Layer 9 of a small transformer language model trained on English Wikipedia (13 layers, counted from 0, width 128).
A neuron's activation on a vector x is SiLU(gate . x) times (in . x), where the dot is the dot product.

Input weights of the MLP neurons that the questions are about. A number n stands for (n - 500) times 0.00074.
n21 gate: 549 589 608 464 733 289 326 500 785 580 358 647 492 425 749 276 330 464 610 290 728 721 365 529 638 390 513 565 552 603 508 418 744 512 532 484 731 552 453 468 597 476 573 492 374 662 407 431 195 217 638 179 565 525 367 739 552 480 459 452 543 708 500 480 427 520 413 239 720 551 744 564 770 636 301 516 750 369 459 703 569 468 458 463 615 378 560 557 468 641 677 468 558 607 504 362 705 592 465 594 508 661 500 466 559 572 512 379 278 552 447 232 283 516 598 378 385 526 573 747 432 310 431 439 455 468 475 389
n83 gate: 841 432 457 596 651 427 488 711 383 464 540 194 391 426 429 343 153 289 419 577 392 742 576 540 356 484 656 412 682 468 620 699 605 448 327 737 485 441 484 468 488 397 516 584 484 525 784 285 432 636 457 396 395 589 385 612 385 536 670 241 523 673 496 641 576 448 614 279 398 570 345 397 386 577 520 323 350 706 629 193 496 469 442 488 354 280 202 693 468 468 342 552 538 456 613 628 635 472 334 415 600 762 599 359 411 535 488 298 387 383 488 428 447 419 593 332 559 290 500 328 552 443 400 516 488 584 366 528
n207 gate: 340 703 477 301 640 544 684 340 394 683 681 615 243 649 500 480 664 484 436 524 366 171 737 663 508 370 476 339 686 448 415 393 550 334 411 437 496 347 508 578 496 500 438 320 520 580 559 348 670 480 538 308 429 524 527 425 655 578 409 461 730 437 500 354 449 371 388 429 564 312 452 352 388 588 457 686 631 484 327 416 480 558 823 338 607 685 418 413 343 621 365 846 611 206 532 292 406 481 447 508 386 562 356 411 492 504 566 659 472 634 551 421 452 524 508 579 523 381 122 296 399 744 531 401 547 453 524 536
n428 gate: 340 467 226 500 557 504 846 212 637 361 363 433 433 619 723 342 689 578 436 757 525 563 317 579 517 512 232 632 541 550 500 571 472 604 569 641 575 524 653 747 612 570 537 496 339 690 831 558 550 756 159 521 492 483 368 508 492 521 504 554 631 512 383 571 512 290 521 612 568 803 551 398 358 445 512 617 471 567 658 475 359 622 704 379 655 674 607 405 409 315 433 635 480 496 425 570 586 500 504 617 170 537 463 547 532 256 471 496 203 662 217 616 517 487 467 363 675 294 612 455 438 357 227 500 546 591 407 366
n457 gate: 307 534 428 208 585 509 350 732 665 650 444 431 457 407 484 504 529 388 471 676 435 539 569 736 306 400 504 543 479 426 464 238 366 470 653 513 582 260 689 569 733 551 543 547 539 37 258 487 492 530 408 440 170 456 358 681 585 862 478 264 529 452 234 683 227 556 658 634 496 496 452 197 483 544 771 331 378 478 413 579 552 437 442 574 509 651 248 362 621 530 553 415 618 788 760 565 598 687 575 504 599 654 568 567 600 419 663 564 243 466 478 504 491 535 331 293 572 806 271 534 594 667 621 478 530 577 518 517
n465 gate: 656 738 438 743 621 311 851 469 645 527 631 445 459 430 597 849 636 626 857 353 455 700 346 454 545 182 268 184 433 715 603 614 211 541 580 432 620 487 553 806 518 554 661 365 536 380 604 832 237 568 347 378 668 345 684 477 433 477 550 433 400 555 482 678 545 424 766 378 491 156 390 223 434 454 631 736 559 350 477 412 554 681 444 623 505 378 504 581 158 540 413 607 474 518 600 446 357 544 369 687 581 522 603 514 452 593 720 464 436 310 332 514 505 367 604 568 358 542 518 450 742 357 414 618 681 437 721 678
n494 gate: 589 539 461 408 509 424 517 504 386 735 974 531 491 590 590 548 875 203 230 255 399 571 513 345 399 456 293 478 470 367 559 482 402 496 465 359 504 290 252 526 408 470 700 544 693 469 276 644 669 819 585 417 346 403 408 706 379 307 416 596 466 377 381 394 364 448 607 562 321 722 464 483 534 313 723 540 478 482 592 518 391 706 730 619 429 421 365 579 229 422 513 300 798 469 619 338 600 427 534 438 391 487 509 364 813 276 439 626 398 414 236 785 553 456 628 728 276 520 619 587 548 580 377 619 667 426 469 597
n580 gate: 385 518 558 843 644 740 523 617 582 531 527 687 851 742 875 418 394 663 491 712 677 742 587 582 350 382 290 464 540 628 345 596 482 473 375 586 629 885 509 640 604 460 621 410 736 667 609 613 279 586 487 360 491 596 518 351 670 428 500 180 361 454 765 537 541 329 574 491 361 606 223 549 442 537 509 778 491 413 286 755 428 638 495 536 688 514 47 464 383 595 482 478 491 550 550 369 473 397 592 445 577 572 379 223 553 540 482 545 532 504 796 595 477 564 541 400 567 751 328 581 329 929 473 509 536 735 422 560
n620 gate: 447 822 496 539 667 469 242 659 647 444 314 487 326 496 376 556 492 392 592 443 803 417 517 648 440 604 602 280 794 539 317 596 291 504 751 587 729 707 597 513 483 599 286 418 729 690 578 530 654 625 542 780 483 544 324 703 334 582 718 728 620 622 465 439 335 410 653 626 328 618 535 368 449 518 862 444 360 539 717 156 431 568 611 422 413 323 509 630 638 268 377 397 573 430 626 470 581 500 391 739 603 273 641 630 379 279 560 632 565 201 587 591 574 570 526 491 432 456 522 289 787 579 517 435 461 444 456 496
n21 in: 367 592 538 350 730 524 442 754 628 435 535 652 484 480 514 527 587 438 675 398 775 504 449 348 612 488 440 631 615 700 540 594 414 593 515 663 317 375 436 573 365 335 765 685 651 488 748 688 438 697 582 736 360 215 277 531 397 608 598 658 533 659 399 555 682 604 437 488 516 466 413 351 701 720 442 547 496 551 488 528 678 489 456 527 422 396 469 314 461 316 422 385 467 406 473 550 289 721 279 391 716 285 561 456 354 458 392 489 430 383 605 504 426 418 644 372 394 447 388 404 477 244 500 232 666 465 598 566
n83 in: 459 431 293 533 489 601 569 474 574 711 441 522 485 530 469 695 493 383 454 507 588 448 659 611 559 493 398 327 330 474 470 794 404 644 558 555 409 507 708 420 650 584 496 375 423 703 434 522 583 394 457 724 555 400 628 588 406 265 734 653 620 385 733 578 552 504 485 478 297 364 650 740 615 451 537 600 507 426 408 741 698 514 523 326 663 294 456 485 379 474 302 478 344 663 607 463 569 424 504 607 555 485 642 553 631 421 259 485 567 550 500 460 455 530 297 581 305 757 419 196 434 388 379 530 283 562 567 574
n207 in: 582 368 525 694 708 718 474 577 515 409 511 393 548 443 425 563 432 416 599 436 393 697 533 385 415 537 470 559 420 437 306 548 425 563 529 389 591 716 267 306 515 635 632 445 622 632 426 419 514 658 532 574 474 359 647 448 511 423 642 500 440 444 266 578 626 222 343 393 575 396 466 620 330 376 500 333 627 485 345 410 493 323 364 211 656 227 569 751 441 288 541 649 476 545 559 787 566 409 382 559 390 467 493 416 518 554 493 267 306 360 630 607 422 519 404 515 283 551 622 305 569 564 294 537 493 309 552 452
n428 in: 626 562 489 613 576 254 558 496 596 300 566 592 412 447 381 566 443 562 398 496 731 640 614 563 408 346 387 533 482 296 284 437 670 559 367 632 434 461 461 361 405 802 613 438 518 668 332 551 527 526 394 401 581 596 558 690 392 569 404 307 416 448 500 526 221 478 767 529 605 482 895 648 392 425 518 621 374 467 566 504 613 608 425 463 467 592 413 540 292 627 493 551 275 278 618 701 642 669 627 795 478 449 554 455 553 496 493 428 541 364 655 489 341 463 426 471 532 625 570 569 500 425 694 408 482 515 750 467
n457 in: 942 668 415 422 541 743 757 345 698 248 315 537 401 483 496 360 572 439 484 454 570 521 430 525 356 549 327 594 301 629 725 558 472 397 544 508 523 692 632 582 516 447 480 434 467 609 459 288 404 471 468 365 343 330 533 344 589 713 371 328 472 393 579 777 533 337 571 500 391 412 517 407 335 688 684 322 388 500 512 567 578 367 517 612 396 315 618 673 668 561 612 504 508 575 776 332 700 508 536 388 484 492 386 551 413 339 757 654 496 500 388 479 533 250 413 298 166 534 611 295 850 634 467 269 644 561 496 400
n465 in: 722 584 587 789 896 453 525 542 344 571 639 589 475 457 668 458 434 550 593 517 420 551 661 474 668 694 483 391 687 445 178 377 321 517 521 580 552 660 492 529 399 379 467 257 483 586 559 709 338 684 537 567 619 305 605 513 425 471 606 722 532 585 767 530 572 504 440 209 577 447 226 512 438 427 366 407 326 610 584 474 529 615 375 386 691 403 192 218 425 162 611 417 146 598 538 550 546 355 675 530 504 808 396 578 496 570 751 554 194 319 453 391 394 440 411 462 422 547 597 672 442 628 437 496 534 370 444 351
n494 in: 453 357 473 705 354 329 635 411 586 504 648 441 477 612 572 289 349 539 346 650 196 645 563 689 547 641 768 492 439 618 665 654 496 810 481 520 489 321 477 574 512 176 658 255 414 480 516 504 610 523 530 477 559 720 635 791 604 535 650 268 530 461 520 484 379 411 433 324 249 656 286 350 515 651 399 590 547 547 539 775 383 431 308 602 516 488 450 504 752 604 646 446 379 370 535 554 542 278 462 531 306 701 577 601 417 462 450 535 618 458 594 551 826 500 574 465 469 514 461 581 535 635 772 453 488 473 496 461
n580 in: 289 433 571 571 528 276 579 456 516 547 636 544 432 574 504 580 457 532 623 403 588 496 552 714 767 620 623 683 756 601 450 266 512 339 441 556 598 516 725 464 253 734 555 345 448 484 703 579 545 452 585 596 560 536 559 520 539 608 464 401 596 303 669 621 628 587 399 764 467 391 431 555 656 484 420 448 298 548 576 578 608 223 533 636 625 528 524 336 424 468 480 871 432 589 504 400 393 571 604 395 460 401 381 442 373 469 441 232 661 500 452 688 343 181 464 480 351 603 212 361 211 455 500 761 719 790 532 423
n620 in: 233 600 722 450 362 607 673 585 609 339 709 99 613 472 392 562 515 500 411 413 663 328 597 782 268 488 134 303 565 610 612 449 508 438 496 504 551 602 572 508 442 561 404 535 419 453 438 500 522 589 391 550 500 738 246 419 592 446 551 600 723 562 531 496 294 538 437 516 547 647 394 599 310 449 550 586 523 558 446 551 141 587 568 535 359 469 450 306 496 250 700 458 405 391 566 686 435 489 549 461 689 354 393 620 182 625 431 450 656 458 477 570 477 751 652 368 485 414 403 608 481 476 577 683 419 442 543 461

Each question shows a token from some text and the vector x that enters the MLP there. A number n stands for (n - 500) times 0.0068.

"ious": 438 488 420 445 493 452 518 326 599 399 471 414 519 470 206 480 451 597 533 374 616 547 438 470 472 468 580 507 357 482 627 488 615 555 367 439 408 494 494 565 405 491 292 504 411 472 549 514 406 517 493 506 484 451 520 436 435 411 564 521 501 547 493 620 397 568 507 565 342 595 504 591 377 496 507 503 536 578 367 497 471 448 543 657 538 590 473 398 507 722 372 562 530 559 575 461 522 442 641 332 433 457 492 355 460 434 454 649 534 549 431 492 408 468 427 449 459 388 480 497 572 556 522 514 461 525 467 399
The two highest activations, in order: n465, n21

"iet": 534 365 377 415 526 470 420 497 344 390 254 645 427 347 469 513 426 510 553 524 675 626 347 509 611 603 425 545 608 613 708 402 522 556 543 558 362 514 479 511 435 590 403 467 556 551 543 445 497 460 564 465 636 314 658 361 366 318 411 547 433 387 459 614 566 620 561 496 464 469 297 343 509 412 387 518 500 545 508 444 273 447 550 647 575 497 342 502 468 526 301 533 541 656 476 472 354 334 573 265 498 433 598 702 480 492 372 493 538 597 518 462 361 545 683 631 719 532 551 517 524 613 242 498 499 413 455 536
Which neuron fires most, and how strongly? n494, at about 0.28

"are": 543 358 455 464 522 474 336 454 527 562 529 369 525 463 379 456 499 607 545 613 424 382 480 470 366 656 426 524 557 449 496 320 412 583 204 581 603 671 464 421 691 355 473 712 343 377 493 569 521 531 517 486 460 463 442 489 487 484 520 653 516 510 516 508 247 410 430 522 524 605 474 509 492 487 515 474 517 314 471 581 469 484 489 618 607 479 538 451 601 409 454 368 385 559 469 401 478 475 581 632 554 569 346 400 431 357 431 519 653 698 394 397 220 528 558 338 424 552 693 585 481 596 419 597 485 498 333 520
Which neuron lights up most? n207

"ived": 632 539 394 370 412 458 198 431 589 512 507 505 603 446 351 649 533 597 403 479 730 487 391 440 289 400 396 531 469 384 437 470 483 515 409 735 392 426 466 605 421 537 363 596 414 559 502 396 572 562 533 438 464 400 544 559 419 466 750 518 486 553 447 515 630 539 344 588 655 562 448 766 445 348 455 437 518 321 396 532 540 361 435 465 449 565 509 472 533 650 509 567 537 541 380 461 420 492 391 550 567 428 343 496 571 354 513 482 526 508 533 577 390 660 549 509 499 484 622 280 569 516 530 688 499 565 419 541
Which neuron fires most, and how strongly? n465, at about 0.45

"9": 389 369 549 461 473 564 514 453 523 487 409 612 618 570 400 453 597 444 577 679 673 472 543 594 481 549 472 524 506 445 610 566 486 445 432 507 481 478 364 489 525 469 386 578 380 623 591 559 664 654 455 560 449 503 445 466 387 501 377 306 609 590 215 653 358 484 479 549 501 524 500 495 439 468 524 465 644 461 576 534 534 563 721 607 510 382 456 565 524 558 575 501 486 547 436 538 434 365 429 592 477 583 487 397 495 607 452 736 540 744 459 481 429 508 384 518 401 657 550 447 439 398 402 382 420 563 538 445
Which neuron lights up most? n465

" Soc": 553 293 583 448 538 544 389 720 489 540 518 624 609 486 378 363 494 479 453 560 685 572 572 348 361 436 492 518 561 493 453 433 408 434 451 321 495 442 245 515 432 450 473 548 513 352 537 417 449 400 520 487 426 512 520 354 368 395 364 499 540 414 514 692 645 631 330 532 556 525 317 503 484 570 521 482 564 603 452 516 256 481 625 544 513 374 633 282 563 525 566 347 417 514 558 457 334 591 417 457 714 498 544 431 430 519 361 647 557 597 475 504 569 522 415 492 548 499 388 563 505 383 600 537 317 531 494 489
Which neuron lights up most? n428

" work": 603 579 520 555 568 524 557 652 434 534 385 418 478 424 448 582 463 514 219 556 534 495 569 568 388 586 491 452 304 517 558 547 357 525 577 519 334 589 590 500 423 510 419 403 500 597 498 410 513 563 525 517 462 402 528 313 478 471 512 467 517 508 623 541 311 375 616 558 618 512 629 590 519 551 536 552 538 440 441 507 568 407 554 401 350 364 514 453 689 565 738 613 661 343 197 462 489 522 582 546 664 511 682 592 366 500 545 404 608 617 532 513 496 560 605 443 569 526 488 509 512 503 480 602 381 642 473 491
Which neuron fires most, and how strongly? n620, at about 0.48

"os": 347 444 429 438 572 410 503 413 615 414 526 507 434 348 546 567 584 513 499 519 582 550 394 526 537 606 433 317 421 245 305 508 506 390 406 595 470 480 415 524 650 537 492 251 485 391 565 447 538 447 520 627 635 619 540 581 538 465 471 417 525 563 561 458 612 508 520 470 554 430 507 388 509 536 442 583 487 385 478 579 304 535 622 676 570 499 491 635 472 527 671 558 376 489 251 507 526 418 501 611 415 534 562 451 387 466 353 578 578 354 642 545 471 605 487 747 515 543 792 485 460 367 628 628 500 236 521 330
Which neuron lights up most? n457

"or": 551 379 473 492 341 481 549 652 493 488 559 633 581 544 419 370 223 477 508 532 476 479 527 610 550 422 475 412 504 451 421 494 630 483 496 635 341 737 492 391 555 634 535 486 537 531 632 431 544 414 532 680 306 598 484 394 596 506 550 491 469 344 704 480 531 627 420 319 368 511 499 518 470 457 477 419 545 336 494 575 418 431 561 422 522 423 492 617 617 603 515 485 446 625 340 423 408 613 487 421 557 521 387 674 465 632 517 321 478 427 653 497 678 551 625 510 425 416 364 554 523 425 718 687 444 565 416 371
Which neuron lights up most? n580

"erson": 532 428 416 438 556 289 526 430 404 629 520 533 501 392 432 466 404 586 512 604 564 654 565 423 544 636 410 391 324 401 479 478 499 460 490 431 598 486 478 453 541 374 478 383 374 513 486 366 551 423 432 574 492 468 543 457 388 440 393 444 605 567 440 326 333 435 546 601 452 599 438 389 354 489 518 524 580 457 356 545 485 333 524 498 402 362 427 592 640 396 515 431 619 448 349 457 582 513 442 536 517 404 413 440 299 475 239 330 455 477 386 474 398 605 451 437 447 402 612 548 488 625 569 568 459 360 486 401
Which neuron lights up most? n580

"b": 390 311 471 451 648 381 363 323 508 403 406 424 655 472 428 603 484 317 506 616 568 602 553 503 312 413 365 482 359 488 437 625 476 535 569 412 478 472 477 448 572 537 563 584 383 488 429 721 491 418 601 568 646 469 506 534 358 302 740 538 615 448 570 681 391 409 435 519 421 388 531 286 509 544 450 448 508 456 654 457 417 503 337 579 426 407 519 593 400 610 602 602 409 251 567 463 496 397 441 477 451 509 555 331 439 587 669 391 485 483 500 543 209 453 745 445 480 462 471 454 558 554 518 384 648 503 407 639
Which neuron lights up most? n83

"o": 505 466 378 536 563 650 412 527 641 598 398 244 571 350 524 539 573 497 551 444 441 350 325 403 624 547 481 508 701 553 522 527 611 502 369 706 372 428 692 479 473 615 680 379 373 591 590 445 392 542 538 426 496 378 604 527 626 588 464 570 418 451 469 619 418 629 566 513 464 425 689 349 516 403 438 485 505 680 417 644 421 462 436 355 519 469 501 420 470 537 568 545 399 526 445 453 561 514 547 508 503 625 473 627 414 467 536 297 653 452 447 438 293 328 512 570 452 465 548 428 498 303 606 374 365 386 536 397
Which neuron lights up most? n21

"an": 590 505 581 451 324 538 486 291 670 460 434 511 375 477 490 548 532 527 529 347 582 450 307 604 490 473 433 412 614 476 478 508 576 462 548 615 268 659 458 530 412 494 528 367 441 541 438 387 468 549 520 477 263 675 590 401 595 324 386 433 564 473 499 531 523 525 384 539 357 450 674 398 482 466 375 551 299 523 553 448 445 347 527 569 608 523 470 450 453 588 435 593 336 673 356 538 555 710 402 521 336 568 444 389 447 634 395 318 399 367 576 395 531 477 630 592 579 472 455 571 520 333 547 536 542 456 575 493
Which neuron lights up most? n428

"am": 510 576 520 435 397 256 458 450 339 525 509 432 531 616 520 428 496 566 494 612 583 564 575 403 449 515 543 500 384 534 596 172 355 518 527 622 411 667 585 489 479 515 621 501 365 577 443 510 421 435 495 565 368 508 575 504 646 479 509 426 493 365 458 762 489 373 485 393 394 598 680 404 562 426 320 624 433 547 599 705 349 477 384 420 409 567 378 461 612 505 573 497 584 604 433 419 516 498 504 552 628 487 586 495 418 606 472 298 540 351 319 721 347 625 504 498 275 405 554 548 521 628 647 454 532 577 419 500
Which three neurons fire most, strongest first? n580, n457, n207

" re": 541 464 419 633 513 443 453 489 430 573 581 380 482 462 468 374 484 553 632 393 552 596 437 480 302 651 551 522 533 318 426 540 417 446 428 504 617 505 584 374 564 414 577 534 489 680 389 472 417 528 505 481 425 530 522 591 396 517 483 440 470 498 333 642 515 593 610 411 485 593 367 428 394 460 429 521 514 559 650 485 489 585 684 489 568 502 703 470 560 518 533 195 588 546 505 467 607 473 543 431 507 405 566 491 274 476 322 415 536 561 547 433 361 395 447 486 366 528 343 539 572 688 444 357 353 466 402 424
The two highest activations, in order: n494, n457

".\"": 401 590 450 511 618 309 547 497 436 538 606 366 593 472 240 325 509 538 574 538 480 536 451 578 364 513 514 528 439 400 596 557 654 481 479 330 431 473 491 336 427 650 506 481 594 707 505 455 623 393 409 355 545 374 488 544 501 499 443 435 621 318 517 649 531 466 441 437 685 505 380 464 550 628 627 591 620 512 532 510 499 484 380 454 489 408 392 480 573 529 520 522 487 430 523 479 534 659 610 458 523 499 463 455 587 465 441 477 307 523 393 595 597 611 611 540 496 442 568 424 467 565 488 436 435 407 531 563
The two highest activations, in order: n207, n494

" a": 505 505 474 463 421 572 429 386 516 590 532 393 671 429 218 547 445 523 583 642 573 492 456 532 577 442 414 562 545 480 435 543 563 458 405 287 267 385 617 530 587 652 470 577 561 441 594 524 417 454 565 529 430 493 654 358 545 558 551 338 406 492 485 598 461 494 558 455 549 483 432 511 480 537 516 363 538 551 417 433 632 378 549 530 413 508 414 496 603 511 485 354 398 536 493 444 562 534 504 465 465 538 335 551 482 441 568 564 437 575 490 632 434 533 687 445 414 470 572 516 680 529 547 448 461 427 524 611
Which neuron fires most, and how strongly? n457, at about 1

"ud": 437 333 626 531 635 462 526 499 591 596 478 451 423 397 538 428 431 494 552 582 488 534 464 598 429 495 574 464 588 320 432 436 561 483 393 711 528 674 391 270 666 520 476 464 531 382 613 604 630 503 464 347 425 623 648 580 570 643 539 463 427 443 547 524 619 680 490 541 541 375 563 623 534 294 409 515 385 447 569 523 427 526 606 407 479 472 453 449 583 646 433 567 468 505 212 549 380 520 469 451 657 392 428 311 475 529 428 441 528 526 572 562 477 444 629 629 645 594 413 647 592 389 778 548 477 379 367 519
Which neuron lights up most? n580

"ar": 576 436 452 484 546 587 454 328 683 513 612 459 362 533 509 356 381 422 582 742 662 494 323 495 575 531 375 429 555 317 520 469 714 536 489 486 403 711 426 375 553 488 514 477 549 482 547 401 519 406 500 446 328 639 682 495 664 498 594 536 483 565 486 576 555 449 503 469 326 330 482 543 541 408 531 466 454 303 516 358 566 543 448 352 598 374 538 537 603 492 392 593 334 567 497 467 600 521 429 364 559 542 576 492 546 659 468 379 583 566 470 446 498 196 440 554 525 417 507 540 518 258 454 543 554 457 565 452
Which neuron lights up most? n83

" mov": 524 694 449 642 760 483 640 628 441 526 342 596 472 400 478 430 535 278 429 404 408 586 265 613 432 748 613 470 465 667 401 560 388 465 283 562 418 629 641 305 590 452 438 524 576 518 546 484 477 552 600 360 488 442 672 367 515 462 499 577 516 493 599 503 468 394 609 508 478 646 523 444 365 350 440 291 542 536 412 531 367 554 472 627 548 504 487 537 610 449 458 488 470 310 504 435 466 555 362 468 598 484 675 588 389 503 527 462 523 657 430 583 544 571 603 478 506 546 405 622 502 317 582 475 394 554 428 484
Which neuron fires most, and how strongly? n620, at about 0.16

" R": 371 442 399 383 688 543 396 490 492 433 609 576 433 400 640 433 541 475 541 604 682 504 429 737 519 490 524 443 731 443 482 504 561 483 519 434 411 566 469 617 558 622 644 497 386 710 568 468 491 352 631 546 431 453 517 382 498 608 406 504 480 554 602 636 530 279 499 532 446 412 500 498 539 502 581 417 474 577 501 426 592 379 508 377 578 456 485 449 538 537 543 489 295 475 500 476 522 505 410 520 604 368 487 456 334 473 472 389 475 472 581 398 557 519 521 513 431 597 466 322 485 472 560 443 375 440 533 541
Which neuron lights up most? n21

"a": 625 455 396 544 504 674 456 263 610 499 533 375 387 378 617 548 365 514 504 599 490 452 380 704 606 474 473 401 561 417 497 525 611 478 526 483 422 575 524 577 467 469 492 507 444 452 554 357 462 545 451 460 518 547 529 537 527 583 518 361 412 502 633 392 574 720 454 419 582 457 798 506 572 500 447 552 360 601 475 611 546 595 423 476 589 528 545 368 481 549 438 565 333 443 500 481 541 550 511 386 420 617 383 474 422 697 483 513 415 462 507 481 530 382 591 557 339 371 582 287 490 367 647 410 460 326 504 458
Which three neurons fire most, strongest first? n83, n428, n620

".": 427 518 458 429 569 333 523 523 459 575 584 340 692 423 213 395 589 423 589 536 512 537 381 612 468 522 482 500 518 430 589 489 691 508 409 391 484 500 511 309 411 673 591 568 458 601 482 583 597 405 453 353 518 464 443 485 552 476 550 451 605 450 503 623 515 517 407 447 663 542 420 340 618 572 465 527 507 568 582 540 474 547 459 522 515 479 446 512 563 529 532 526 424 427 579 448 515 606 603 541 523 444 483 489 575 451 503 499 318 593 494 665 564 614 533 436 443 449 511 452 470 579 385 473 446 447 455 632
Which neuron lights up most? n465

" with": 681 581 390 370 564 566 503 503 480 422 446 418 528 336 433 513 557 420 507 475 632 552 548 610 435 655 469 559 522 516 569 437 625 522 433 580 263 531 385 550 544 585 502 419 461 488 443 607 467 515 691 462 397 441 682 601 478 507 544 482 324 440 492 472 622 550 484 457 393 485 499 562 477 480 497 551 368 480 595 537 546 541 506 559 529 481 452 490 590 610 650 544 603 502 506 448 515 619 530 519 420 462 446 493 641 466 507 523 406 657 406 649 547 392 379 493 430 284 703 477 547 552 541 541 532 517 483 470
Which neuron lights up most? n620

"5": 542 520 533 528 623 481 470 438 585 549 664 417 500 422 246 492 407 648 605 584 422 515 431 700 493 623 515 390 324 316 667 575 611 455 448 525 404 576 566 575 436 460 575 440 550 590 500 494 666 590 529 470 421 478 711 351 398 418 604 557 556 373 514 518 626 621 496 463 521 491 522 508 519 437 538 625 538 420 574 599 507 493 508 453 419 503 441 520 512 433 516 583 591 514 493 466 368 529 410 434 436 444 445 488 453 498 414 452 352 612 634 490 523 524 588 519 591 559 580 423 551 507 434 326 411 535 457 596
The two highest activations, in order: n83, n207

"-": 690 609 342 423 442 514 433 315 476 552 395 481 580 546 475 565 476 504 271 395 658 483 651 588 450 611 623 320 541 353 331 525 587 484 541 412 566 687 496 522 438 614 493 592 521 524 566 470 560 504 457 505 474 565 518 405 517 438 556 523 413 403 408 618 445 542 448 573 256 482 551 337 505 427 640 615 434 786 490 604 637 522 537 327 613 531 440 602 520 698 617 645 499 353 388 525 555 362 613 660 382 520 383 512 460 609 463 624 510 582 634 419 405 481 557 312 457 449 420 612 472 566 411 473 498 525 551 557
Which neuron lights up most? n21

" this": 426 542 411 558 547 448 484 479 480 566 554 430 501 524 190 450 535 641 540 638 539 532 487 474 498 509 498 488 395 477 391 506 590 501 403 310 409 470 584 473 520 488 510 548 481 456 542 426 363 490 514 576 524 434 666 518 534 480 527 558 435 391 444 562 426 611 381 479 488 540 546 600 350 390 410 391 547 459 467 571 505 594 586 554 406 573 424 301 623 535 359 446 522 468 579 453 662 436 528 523 584 537 587 467 507 325 533 413 488 622 463 502 631 500 489 517 433 484 474 557 538 485 356 503 440 448 611 508
Which neuron fires most, and how strongly? n21, at about 0.15

" sp": 600 491 329 465 742 322 520 526 461 459 366 477 521 469 431 450 605 676 383 436 577 382 662 420 414 457 412 609 412 495 520 535 577 441 415 486 451 531 540 520 401 440 630 557 422 369 424 702 383 448 533 379 342 733 481 537 429 390 431 574 551 503 596 541 691 447 524 500 452 469 464 321 527 326 424 639 313 502 482 500 529 682 386 440 484 495 451 513 478 592 473 474 510 353 496 493 489 501 470 459 505 471 586 500 282 551 330 498 624 519 470 600 443 373 579 465 583 509 567 414 708 504 527 582 283 466 331 578
Which neuron lights up most? n207

"ess": 373 413 453 517 621 337 495 566 546 350 354 369 542 355 360 427 524 641 485 433 536 624 610 608 349 384 444 373 447 590 256 559 376 462 462 577 348 661 468 486 513 351 623 486 509 565 522 411 531 494 483 419 616 405 657 354 564 351 463 277 579 394 679 623 501 488 518 605 457 586 570 433 497 463 456 374 349 661 443 513 602 359 683 500 479 445 452 368 418 547 471 730 457 562 414 442 493 459 568 447 391 494 530 435 415 561 498 453 463 375 509 464 347 480 558 521 479 402 577 493 446 431 621 437 540 405 436 465
Which neuron fires most, and how strongly? n580, at about 1

"ated": 663 589 380 429 384 589 318 612 434 454 595 380 603 379 440 548 590 520 501 483 551 632 411 437 520 566 338 513 404 381 670 530 587 497 504 491 302 566 585 494 384 573 424 694 369 606 473 431 577 624 438 489 571 277 573 625 585 409 642 554 477 683 613 566 584 550 525 434 496 410 367 593 323 332 381 583 467 692 377 570 344 438 636 475 477 495 471 396 628 497 540 544 484 435 484 568 513 628 500 429 523 571 565 275 471 385 499 684 433 474 368 472 322 605 344 553 461 478 375 379 479 525 712 505 454 511 346 489
Which neuron lights up most? n83

" is": 529 572 378 530 309 718 317 483 423 561 577 369 414 459 336 574 538 365 607 664 667 601 425 520 646 496 424 435 455 477 548 405 335 512 398 510 273 491 395 490 497 444 421 596 409 561 469 525 478 492 528 466 567 531 567 445 415 598 536 520 512 507 584 487 394 489 622 572 489 535 490 733 465 661 381 509 448 516 474 377 490 499 408 407 457 433 666 361 643 426 714 576 574 460 493 557 524 637 500 361 513 510 377 461 651 424 501 424 433 549 577 504 485 476 425 472 637 608 504 527 473 546 452 541 381 464 348 605
Which neuron lights up most? n494

"er": 554 441 485 567 437 604 535 623 512 502 474 578 514 520 401 408 336 704 508 697 584 444 568 537 517 636 508 468 511 593 305 638 657 510 567 576 524 686 500 427 482 469 542 557 437 365 573 590 469 515 553 506 461 533 465 496 418 423 565 451 456 400 539 495 495 635 706 602 393 712 360 466 401 451 349 358 429 523 569 546 442 380 553 476 399 442 522 594 595 544 480 380 505 541 606 330 430 490 422 566 534 473 333 463 429 555 495 475 362 466 426 623 560 549 520 357 438 297 559 470 449 611 559 522 543 388 528 359
Which neuron lights up most? n620

" V": 467 432 483 542 521 561 635 512 456 396 517 447 517 534 462 467 667 381 440 538 561 395 438 616 437 454 579 519 597 408 584 473 547 383 533 447 480 598 263 535 414 540 502 472 506 501 542 599 466 522 495 396 600 489 627 578 499 480 531 603 425 537 444 687 472 474 363 465 586 479 424 448 544 521 484 546 432 564 509 493 572 410 476 353 466 560 615 291 681 553 543 508 268 404 399 495 418 502 312 525 558 359 509 477 274 506 559 483 439 461 441 532 477 562 525 550 437 601 598 503 586 476 376 436 410 488 423 427
Which three neurons fire most, strongest first? n83, n620, n465

" o": 468 487 598 474 473 406 444 637 466 517 453 325 503 463 393 397 540 407 529 540 564 541 353 409 585 590 588 530 530 557 520 570 500 465 410 427 535 602 467 416 557 700 490 496 477 475 513 413 281 545 804 474 385 527 611 508 547 384 417 595 481 377 526 701 396 346 466 632 527 470 460 528 430 524 436 470 559 518 593 464 550 691 481 570 398 517 421 387 679 479 690 429 425 454 400 482 605 387 522 532 638 531 618 531 443 419 329 680 427 617 570 518 465 483 593 496 431 486 450 405 527 509 339 406 499 490 487 556
The two highest activations, in order: n428, n620

" A": 451 438 442 450 524 607 365 510 516 448 545 464 632 533 470 422 405 512 459 466 614 306 455 585 460 467 416 379 570 347 487 447 420 498 415 500 517 466 555 579 591 606 469 533 430 476 447 557 399 484 566 484 370 533 637 371 517 457 321 437 296 594 517 681 414 351 451 397 477 507 479 418 576 436 544 584 405 527 553 502 665 432 654 491 580 488 434 425 469 661 537 440 299 498 441 570 430 626 430 511 463 511 452 596 282 503 506 576 485 460 591 410 623 588 623 642 349 478 557 453 459 347 580 453 544 340 518 486
Which neuron lights up most? n494

" writ": 361 438 300 466 568 402 597 451 622 586 301 572 508 349 508 402 640 659 410 402 539 543 217 518 508 617 531 463 447 527 386 528 391 520 546 495 193 491 491 512 498 535 420 461 406 527 572 459 543 477 368 554 471 532 568 490 482 617 577 367 597 443 464 475 327 392 621 459 656 567 476 457 451 371 436 562 569 386 355 506 433 409 385 519 472 575 565 403 512 643 547 484 569 438 346 363 627 502 567 509 390 500 627 506 287 310 542 423 526 439 492 562 549 590 575 500 681 549 558 647 485 339 536 477 452 596 417 488
Which neuron lights up most? n428